Layer 2 of a small transformer language model trained on English Wikipedia (9 layers, counted from 0, width 128). Numbers have three digits each and are written without spaces.
A neuron's activation on a vector x is SiLU(gate . x) times (in . x), where the dot is the dot product.

Input weights of the MLP neurons that the questions are about. A number n stands for (n - 500) times 0.0006.
n3 gate: 439379568460412385437655428628331443693496536577583563385532608333504612661293404336538421452538426470332429568474504421620382662433558561180768240703504427322595562387470552335587496548595459421553518642466457655308413356761489694646492526771618550496544575381625626314320561661731482379691497306515418554402581386511682482324335596688676628411393224523428479508529372390624427468606
n39 gate: 668515353496465397386512266737485663468560445773617588378530413424564422674329288610449465534514606393566396590370302597681467674420834608351713619442468459555337472445442371522350298462286372430647545658539552419658392290383207434444639345492671528592402403433466343429609610767176557460591372485470529717399525584415293428435430571496436584496309290621556515516475673508442376321628
n55 gate: 577346596515565492440817364739473391356382401330476688569515488508602632343387907386386476319564370488604299805524442762450535569341504357539607298456403641403489529686463335646438607564429144536435555386349636443347579390705599378445214427471452384293434484446445664594693323477453469584340748477587443639523511342392488520575338574415488575347397496704581412349671547469242734653610
n69 gate: 672472567669486392577807360450415565367534614368439669490557442412466524553561237453564412476474659563478609339514449564334689581587537388736644425507489421472394376703550339524589638503235425507550534445626497482385493511652779496486309614467378489514802610469552360490535372576566428665487575544552390333380430573606730490560578503711355339443442737392360426414242527611457562379455
n95 gate: 552432339569458497309399503406626601563456664615507428622592373575390423490362422430350407578410456718713576333404327476601480477466291566543542404697594547602506675435497481467650464381440552299798641433652472403350391497429320584403595517301408373435625666460601616369591510548490446441451354345368647522463607704376407436487755364397513346366484292605556645462406537662383390464366
n106 gate: 714453365629402457497584583507394399513436385500500466573513443270433530524403429286539420639481486418525548402771621562292530536308616417346567367524467557559568471428559458354839516500396594503396574443395358538484323517666367689648684792486415454575708649400493746399578378368676446645461605725391562572352549412293414551464483525537463435605449725511597358441402561473464493444348
n125 gate: 474558549373459609664571805363525568537392650395642639500394424397317621493644464463534330486328410667497651511317549194487373475387454436525609543659713435550580630674470298500532405256288407530611475880557526422325558604457362534668406530538634553405728482620493436314601697572550493616629497479427521587701591725430489536545663638418550664437412352358454500560444278471573289556604
n139 gate: 442507540613454740462381353454617393416507460500400341306529551694507363546268496539496679489230436605602344230443418294432438559508548636482399478783716452456418599331327539693511518591522427546481912374325548465659379346253545407463403362555515441549392305646593446444604627646403601427615679555774316469396529665743374399482650643702429717464392474403360518504529392507547478623619
n155 gate: 705552543519809280644545297512232671615555504317529577527566425387288476581570472389422601480583512268700391676384799553514384799552578461512657730415734654522618345462574402484453538376682402455382453575515265508613440529421600611429720728697476521460452646446726566405559376515789270558393478674301546250520347388770496456576391659434358517565396380566582651484805587282626587515512
n157 gate: 593348641456436570503603575546581538471613583459273640598665525744200429479306610361546623600648590590497507472587525433531627392427355466350514632518533589519576500490387503436425420517541433190574647620413422383477431457679778386456791415598701471395478644490490779527442477618613442467590668480670400529561580666703565538526389519215630515463510584482507547514339777693457435660486
n161 gate: 302409114446362513719510685407522310418416566419466516506633660448445558706504614759611536613460529415613493215451466427465630405700576634577740564616500603527456318309450491478548516471474420344423403516552612380608506513614523534452528297572578599516603497398542406494516538426448448270628585421490469419732685608612387503481490645404452328453546399409589592507565465558619461519539
n163 gate: 574205479611456365453471434347657469440426500457485399573406552534599528406480482581640435521453311486763522702597522471513296503446325444602307483758629765532619470647397389479366503758592507489606652641447591464598372526632557680253704639882600444457480667650600404546404552459518486693373607587557521411500682486453478679252566633479486466552433639555252358511567496507473546355337
n176 gate: 468275626283441348435520650508650445418762500293461616638526428500496387555601450488626625565573225562510399323346728508528504511647331470598420834449741492458548516720500489377474400481371363527394333667511750762580544508225612579470616426528818696461571703347397607360599392496542344441489496534584637567610449366488275558478504422556549734559600355464676515484470239386673765681496
n179 gate: 192734210575500616513684370535387439488767442479302565533371429581551710543373538513346439296386287650473569399784589461581562371543233755563731353557564339605418275394526609471433541590483312469391352352608426338597613333657320522660583448424397554612547430508385451297441446602687615699270229496376162228572537637275742226500396464567674658508584529557768670526590635666709297352420
n187 gate: 493500410677762465582603510734497500370415245489518547399309359583451370576571439515614515383375429493477304449356511511445635500615524350472500556784549578487401376507493527517672414550316474431540369539530445631379183266429586540532454274597646563471424707308536363352433528514475514631572670684561246592440675339616328611435503460619574549355507642585724552309484271695541655362574
n190 gate: 325476347562671615334293504775438569577453656650589480538400664350500593705239606329594524739695354544586308610651434689528473523301415508329254353407433457522248546795520470227516668571320633319448356484548346738742657520543274427446594625566393558663569355577355345391449416534476763466568607439611572456492473536512575378406531515670477737691581634439562220545303328449413371477406
n3 in: 695553559289245555363496481547537483543410559333484546493618694496500384419471436598512512277640564466237369523565579562692522219424507556216417496419468658548540544475566619415519401366680403670659616545373603632414651597360607426680512469667587567221496593281481245170179415551353372585555450434565251479301711413538452409225422292507481432346373570524381585453365406364496515544481
n39 in: 464783485485548493535736526634339500220652381711425356597515456403462375375695427571571434828504672431350597595396672520462470605778436203481484406559418341423595407526315449511163559743549410453488534489371483582413761260443623366451554531496512456612326520519515329466351787398622492411441539604542678454451555584787593631423418689519401702467489298425590466536381675424655398296470
n55 in: 684640393558504343368675567657537551444294356453456483604541929563538630439477699215404414428556627381237535469551460184626405587461629305584531654496541475500439469459570351550483549453689413747613504370425585422701387605733410601282270417446640544496586863703547632790686409734572352459210365364662402567303467436565161483541570540575681482262761686605579545627495265593357559709647
n69 in: 644666579504696541266647530706712670402419507651512602390602415533592416508440573516456398569500651290500382297605565713336459379348352356531564496370550366535889370507619423553473541601519674425211588312424521512559485651542757380431663754541647654508486622371431316370527357297481488511411276700655537429703429519606712613600447601477377345545327481504625594356780584307318420291366
n95 in: 384399585666755637460739489515688416503299511620302621631518508366446371600828540410320411561414196504596430444449375677608437659529560369521511593367608461636684523396437552451493563248522288533626539256514428207575503418334566436511453533420475398551416274394449417640424694445597312556702541768547479510554619369537454518448486595464396462521402412669479528687298575243434618563338
n106 in: 570243517643659642450518675489399382430546400564636482479448552406560740533532486393644376689500446568578369353543377358342573497334475367366526535701668514588449395572529507594599386601447665602269560574457318229324361533564421533680635482451511485565527598497471663376329444435607582670414717806482390391351655629449579565551493347820358504538376441382419211482480443721442560417546
n125 in: 251436480484754457378628370368484225688292399395579577590700282687588552484318162642425619372638596593548488521370365508456301311516622366540471686751663460291485419770641538563695535492432690422558544348703343405496656525677472409361452409644649311638604401567524583217568688653496536574291504418403422485516446532378686561623583519749648538465410692608378629774460608291307663395404
n139 in: 482574551425533473684540304554407631556347670581717368462418742507521670375570310467493414385493433479292493229454482640326725702241294552368442493547553364516349544338522427534486565472549626704532552256415475464327400554335253514448481381530511203713555289812419365514514575420542521388547464623567483451570551599514382310503624585431587474418598524387438623630551500542493424575584
n155 in: 671417289585402431425634848722612687253437595437658468427512574683356426335744571504345444555534760377575604691436698645500450377603790604640361570605837340478459633500387377481395466556367351713504461289489568552500597245307532431434517423508484615572398629693465565590437531151108524427477592500472325620754591646568512472711585467512469512424522416345353454520588430480678406626437
n157 in: 559503678421360487456472434431586511649429513436573497602503610647276367383444500426465617392420507524383472353456631389555556467360586414573606719604619446469756461497295474490503313401456677358431490429351340268260468674693568514607599611575541507339575548497544444275554457529402385510435548335405546397604539738665511432574282443367500707434655500346640767528466638713448534565628
n161 in: 335745468602527374706695580412453435566559608693439481511540682582555548371521515531446704593461485496466613469612694439534504453493431646445763708667544426402500606389576662565592435463603732432432460518497662542686440775511302523342548610637440391447459394562315631283592522238522419252389465373556374304599425742639234660415489635299445633471608779354358623492620544541318305338482
n163 in: 423518556353611712579500395823262441503386431382577493559566541560603556460559622437611569493582496460477453430442425405135670640377588360408679482628248394415288583411426649423458559673454478361460426617467445599662524640579532227634492595372299410641580504500372589486614490544443681451672537392661617371542297651467421532418542530419408655545580545563848549389432702618366656448649
n176 in: 492581669688557388466477460678601541417529611337614631475453485433672566625512578557496504585746474634524357416321577625497478431351424652405323751428456511476397496582610496579540418444261530515424507632510651462290489481227593355668500538469693647324596708232341542555636583310323375683357434619496639668533578500530329604327496541522585500561445413879805363431685383341603592292507
n179 in: 325409375613509472267547317615354231264603708488295559415286353623443484403377310796479508331240562758700538363813517356657512261554439528451418187356589525526603369424415469540471612538447343492326525254512508483582524615595408325827415576696334738425527521358702350373570496378797484600552605573197380592549456396487578180508520508480603491596388419783492649453399639587564676396426
n187 in: 595444558528606610454307622565299371387521380539613626479466699605594322428437295617595478327628719600429464431611433449474586566421413191238459437757670360471280399548453520600500366518458420424540560409599478587701362187521454438531412507619436611575418406462422746482447737510560468407592573690436456552507554408389333496581638622604349448363619524537660335540449318694599353404721
n190 in: 356285726624491533977369649387508626354349619365705341541389659388454479582477618614662435390657542474720496487602478686389434702317525550675342654383450462292342300654578348521320664658416491357543433630543358426704380517335517469546445465762525288658292327504496487245597533520580319447541524343738663480504366127582415347447562591375807504643385496679728479613420395331378441337185

Each question shows a token from some text and the vector x that enters the MLP there. A number n stands for (n - 500) times 0.0081.

"3": 461695559350625479538511639462576625473492482515506541375339403516453500602646554486556612632356618621438480326292375521535303444386422586590423386412414431495545542358498542421480579558578627598571326517535557428504497409496597473436452372652425588626437459497579518502426383405530395588567693455494477604599484463535534363476436584553395390476484537515656323726728467514440588506364
The most active neuron and its activation: n157, at about 0.15

"d": 381381472440500510461560543494585687491568497571414263352333434464659581460681582497568522538453618553524454372459395607686439420598595406687516466441427524454609602566370417483525556631600448523566445618471568266438459434572462489504414633494491655584415440342484528499436450584386530568490513362339490315452479546490357375515333398439502420445464493436531457703684682383471523484524
Which three neurons fire most, strongest first? n187, n139, n39

" make": 610308532432440426524714566492479531441497499538450550589502457527528362664560535362519497425447440409672411406506400550416402405575424385394506320529466502540433684558475567566634538681458613505555371554493510529524365451640512509656325462615687515629485466585616450349531629504580529628591436558254556467316580439486420480553506346482479419512244427390665482618555580440501509455505
The most active neuron and its activation: n106, at about 0.92

"0": 442610636470557498507550641415552632601578392669540555572612463531460607600577458524613647737383608581490460405413463530557415491284325630617467418426421515511534716420502570360469405733611520524480403569529596543515499503448495393447376566631482597708496468555627650527524491604598438408520503471506425589610509561370424356539449493627313505437441483338670448587652599511470509633547
Which two neurons fire most, strongest first? n139, n55

"in": 361418727514685393475582401328491609648502449589255412441391368599235588497548493469685742681647576509494443411626726478560616530309525477453376485483530551454413657487190453417541523503460444506673556467532682471591528539569490590477485480625494642467405438515435636509398565508435512598551438447380518471471526571535460429562535447447711338472464509314569418579517511474579413462488
The most active neuron and its activation: n157, at about 0.63

" Co": 475493504524360558484667455433445653553555499370529330354525609568552413606622758465502434381475542605426401330669548567324523446432511459482452464520359494529532603461623399425388602538638738589466569629607420517541500277609468542460445429475561619539566281380575457545537585590500420546424562472278479517473579652525337439564559510549555360563509525339516633541582707528567435413493
Which two neurons fire most, strongest first? n139, n176

" ": 469694450723520489523535566388529651596495433433384613440354506562371302524581411430492512452541569542537350492545449387475434427450444453505373332381422428611475531473488515284425532594560611612552473454537426606574567280499483496523460657532434581609466416593601475472640530516560566506517467290446540458455541690493543325463470440567447350536471421390450446538780699520448562439555
The neuron with the highest activation: n179

" −": 488531417552638533424652561402514591683523683438498556546541458573471407663591545503542598519435420526368513425487510489564438377290500497526324395367471497419481487409536532441531471629516588547523439668579495577594406481440647343551455577481630552635450434407621676474514654396650599556549511463396598441485583592596552406544237511384542364506595164380535672577605464525344579486656
Which two neurons fire most, strongest first? n157, n55

".": 544462606294647457523636578368513575697565499473412485437554398605332490507625592558526592646363577554400583499512510459581281402395419535444323443505394564494445409501531531438613587652599580683604469568649608525561453413320630311485498394627425563548528429460580620472420627466644447619521564410460524581503425650473542417446312544489592402433433350486495357626720516584453486403604
The neuron with the highest activation: n55

"8": 478542551336662429569587577363482625450503468445598658390365378489431476563609513435570526665313587540537435354358425596398339435364454600491377430383449527554422563421477544386462525534534637568581528455447585438572515497591608509468463377618446620666352428410634580578476407443644402605453672421517544612636491632577480468383454452613413511377413570295653507743641569493457491517424
The neuron with the highest activation: n3

"s": 676369564487508461570551516533551568621503484479537555463533392656489489549572693432552598587507523461485461504471543618474491471581621245410554316447531495389451667492525611485623494721652613504637361473547536440755532357524396606400504578573599535569506367363510638650502677675335465496402518486503650474483608641434446304643557482623519355548486591558558398562704555550571399359554
The most active neuron and its activation: n179, at about 0.33

")": 580528602387629525702644538439640784571593492569555606464478380584375486605630595486582646566415469583516556417593389423459527409423497460550472408408410473383366495421501466469612426612548618508584585498557460586513448557453569321500472575469419617659362415394601488480424482443524475587398557525477534642490379517549482458539248333525608343375555557445406471666697579498689630475361
The neuron with the highest activation: n55

" of": 396461582468403590574440563604491713506425479569550568414583416679466452624630411229512560641418543443473510447571594417533523393270353563506414478497530618474402501568411428498389533668515527551547530507524738453601642300680626517546468602549576619669408517394538423364625511524341533596537623473292444460354503614575387447477413535511409382506580551448457321595580492452519430466502
Which three neurons fire most, strongest first? n95, n39, n69

" largely": 581461592418510345509573430523519652361624507607604627501533444503712387560581688549515524501484516494512421543599617595397437539532438319525484466565499432591456459403488532490485462589519396522617324613638474600712417384572603611558405411610414713736412524505473622455499680546504498521589583539463701370343577625597415454556505357491625375474572305394473509427555536566300575563458
Which three neurons fire most, strongest first? n187, n39, n125

"5": 442601649382655508550481623390639594475526550484572637372539453568457538591635499539584607689343624585430504351349568570457357449383465572533392382331482476462451559402523488438401409565581626570548378562500494501595454436528596527467367365614442599669334424531594667623385366451621370599537645467503500559599515538556446330387416534631331481437435452398605445684696508512515557515386
The neuron with the highest activation: n155

"ay": 499535685498519520310543424313576588617414513578386282496485406628342594433676381426612614685528544479656481486572446543490455606462360374643413506509481504530537678495583592471405435606472520533607426468481782500514530463622479344655447541618403654623472415461505629496610522559539502518423529518444712486486590589616376486540432290629486440553514493513488385639657754517506506420532
The most active neuron and its activation: n3, at about 0.28

" tunnel": 550397562614486515355549543489631606566545427590499483460675428588574456540687554432585612650344370593388396296520471625433504352417448386444415555538373644617420642382463426477481428550447460497589391497498573484450434472510487464631403600466437695686542487446486489526567459552372417686547437387408701458450424506648502404529357314544472413441420467510454591671639552385383519354557
Which three neurons fire most, strongest first? n95, n176, n161

" he": 581568568433575555526511634508506618415361454455431458477561317543526406553550404411454459619487523629431307346496621547501434438471363339603462565569342607407453536509430592447473542641522573590675616587498476513748562365638637586539450400595443601582490427604600335355594465387455482484484433433352658507424499454472367458558542482379540395451673250493441512486667465452564600609507
The neuron with the highest activation: n106

"ed": 563486639453531490636508625630610631429660432563585493419435338558640584576617589526707554552413516517403423468513408821470481478517484366486672458511536422559546583479481541522546565553482358472598365465477596452591470424584544585463357477651494597809522500499390610483538507720409528554448563462421452359399472667675388330447382426497458365386394416428470429539610662442404510392489
The most active neuron and its activation: n39, at about 0.64

" wish": 556406567445529416488743527597704582450391580535328501417513361502652377510638528446556574586479462503470365372443488533425423441575476391564521342602336506621481606567525541503511544626477457503681435439579491500544456403495466562708403405549502601582513368421568548441524532461596534406590332455427750512390479415695468435508466349500478415325686520341494385556685525585380505448431
Which two neurons fire most, strongest first? n95, n69

"C": 548431435515451532562629386527490721575646494436609371434497493574328504486585689558610616585593777538479428243548514533520557441335457424589414584426496565602595549512568351380588485616624351407475778563524595599444515425409496660423347557574461623558541347503559520639491395348495441613465409466442640570518520648387369475515583506504498546435510450514546565505620677520492519322572
The neuron with the highest activation: n155

" could": 479351561397460528448653537572415611651320458657635530479504371614578385585536414618465497474481557615446387498550626500357375393528514276623655545435484429670378649423340386455571510621577435639619531523585425434620579408528606533534407635521594604564465514491541569421514485539620517552617432427426744446412466539629356399588595432394523460315530423305594556477486461426475630441525
Which two neurons fire most, strongest first? n125, n39

" (": 601475584529712470615533558286526621573605394441500623510422469692376506638581521557555577508377430475440460431512542442477457402456551499586277324363457464435510595449409531371610522551546626661613451562538612551548612361479572326450493523557527627646463429567612579502558483433703522455467530392420441573439544606560589550506303488253430465399516448357514432592748503496496587319565
The neuron with the highest activation: n155

" own": 560526612618443397493567516523469566452560531558435620389535438559531385486733386438535547621463437527552397352531485520417463338393384378469451509543451524607330490460437625516503399630569353484710524440512514559562566443620599373647436556632527616741425416506498450429690521516488592520513447484290597484463492524478380434497445319591441493461541351384547501600628572433620475408471
The neuron with the highest activation: n39

" film": 414409579557521546510553578420563654617560532427510649414657406503612395669583510322509563498442420574560406356537410539412347419442474462421438588576422692597456549383579659517353515598473546572721380512325651440443521411498487378696455455614543590664605509478618549309652433572413449529442402572437608617432492428518464474516458420499428402591606386477429499635757500605530498357597
The neuron with the highest activation: n176

" |": 466553553387649473606539580473540667719535496518515635456546450594447518530635600503514543608470556568524672304647491576415431466433503542567397307408396375435484633492421589423655438606605631585561481474539536573439386415435682349454447422591599683590507430619587475509627512432510474476462605500429551588331473508488517413569374437602427450504484374455521366628670516477456622311517
The neuron with the highest activation: n55

",": 422445493573471567551572601619494786536499497589506571442575395570473532523635332430535576577396641485413495357670448435507403437416509302456490433469408595648403518496531419528581514572531456696501544636483496524542539324577775363565491523529389644664447429491563447442706618417487474471493518432506533710412473582628437465482467512404356471454583528466550514530634680545524575348519
The most active neuron and its activation: n39, at about 0.62

" Kat": 464591730412477460510534494409552583553455543626373179509630522527370458552638353494674493481320560636543415386536401542306559469554469311558430522459323655495387652530438744387506476577406529507571369460529573490503500469625523571626441528474590642510439383424527537464644612465523459531392444517294509467439536537643386374404340475484503417594523562516449481657634543402439542581476
The neuron with the highest activation: n155

" First": 512544376422405467512551554593369735286650505401440415572480481555641432604623575486434557427425522596427405240430481403542435414520429536471317456519399515457441536535549508492432536625448407592677493532579463285528501452435607498605448620603578584633564292331462470393526537457440434405462571502341623392412561494427330530444449551609447349554667516443599579549613655437486603460404
The most active neuron and its activation: n176, at about 0.51

" hope": 498469560575368550395734478573624632484350465444335441465570455548676463582671564447474614469474460467581432433524448479340430450509420367490456475620346458627504703422568569517561609604412664629669250512612577564343525366550475482645445484546444625567585410517613569421524461467553473512638308475484614556353569526661533437537492378531564388461602511363587400481675499509445502391431
The neuron with the highest activation: n69

" in": 504227520601477451547507647531395643389466343421488503513562428583363559800645480328607629572533520459545503495581643226527457406314540433631419438401561514489429523505476497472455610597521628597522463413464468454615623321423621593615514682640575663674480476437564474435502650484517533619599484522411552518281420490469368415525490454450490473558569526372515415504537592510480605541487
Which two neurons fire most, strongest first? n106, n155

"im": 531481613558616584454535474333535556537520567453456306376461423513504470452658369579552597633533614401544420520578524547654441465508393347708328589482470603480505524590438608469521582612704453565613440461520602551404468614447420440643411501566364633554408299539606620522299407507486405379541460439382536518454556598517370519721564351612584410439600524415527421687673541459448620465563
The neuron with the highest activation: n69

"2": 374663508362718445513533604354540618495502471452553604441282435542417521646597581489604606667397543557451387320353446539589378430371408620526341395454405470571510519343504493395497454609584609591529423448507528369599542402525637461441483376655499546602452386336575650539458444554541398464564635450448585595578513477501507397469512621492316393505551628402593416716664502456379660476480
The most active neuron and its activation: n3, at about 0.14

"°": 581553502600567545363581592460456558583523441442392496410486412582365431502524673436593637573582498456506414368542489589685460417441488432489214377321618589499359584327473524477542463504421462628473512624528648426557531461514481436500439573718381570615530393485519468618418631503509324638359543293474379502501300594550439416569526416445684395459672297326516617607550442517615552309620
Which two neurons fire most, strongest first? n179, n106

" to": 510423485383365532528612484710294708694407496605660467589534387664452357544503424606429488610404611689577411535558625376427505443632449281638670544550489536527331655483347384473416547603537500626628576556567452406580560412482652435516476595494585590728406487585600342450457448554610551495566461395450666485373427624538387464465485515503457462398357454359540436599480550470424464435545
The most active neuron and its activation: n39, at about 2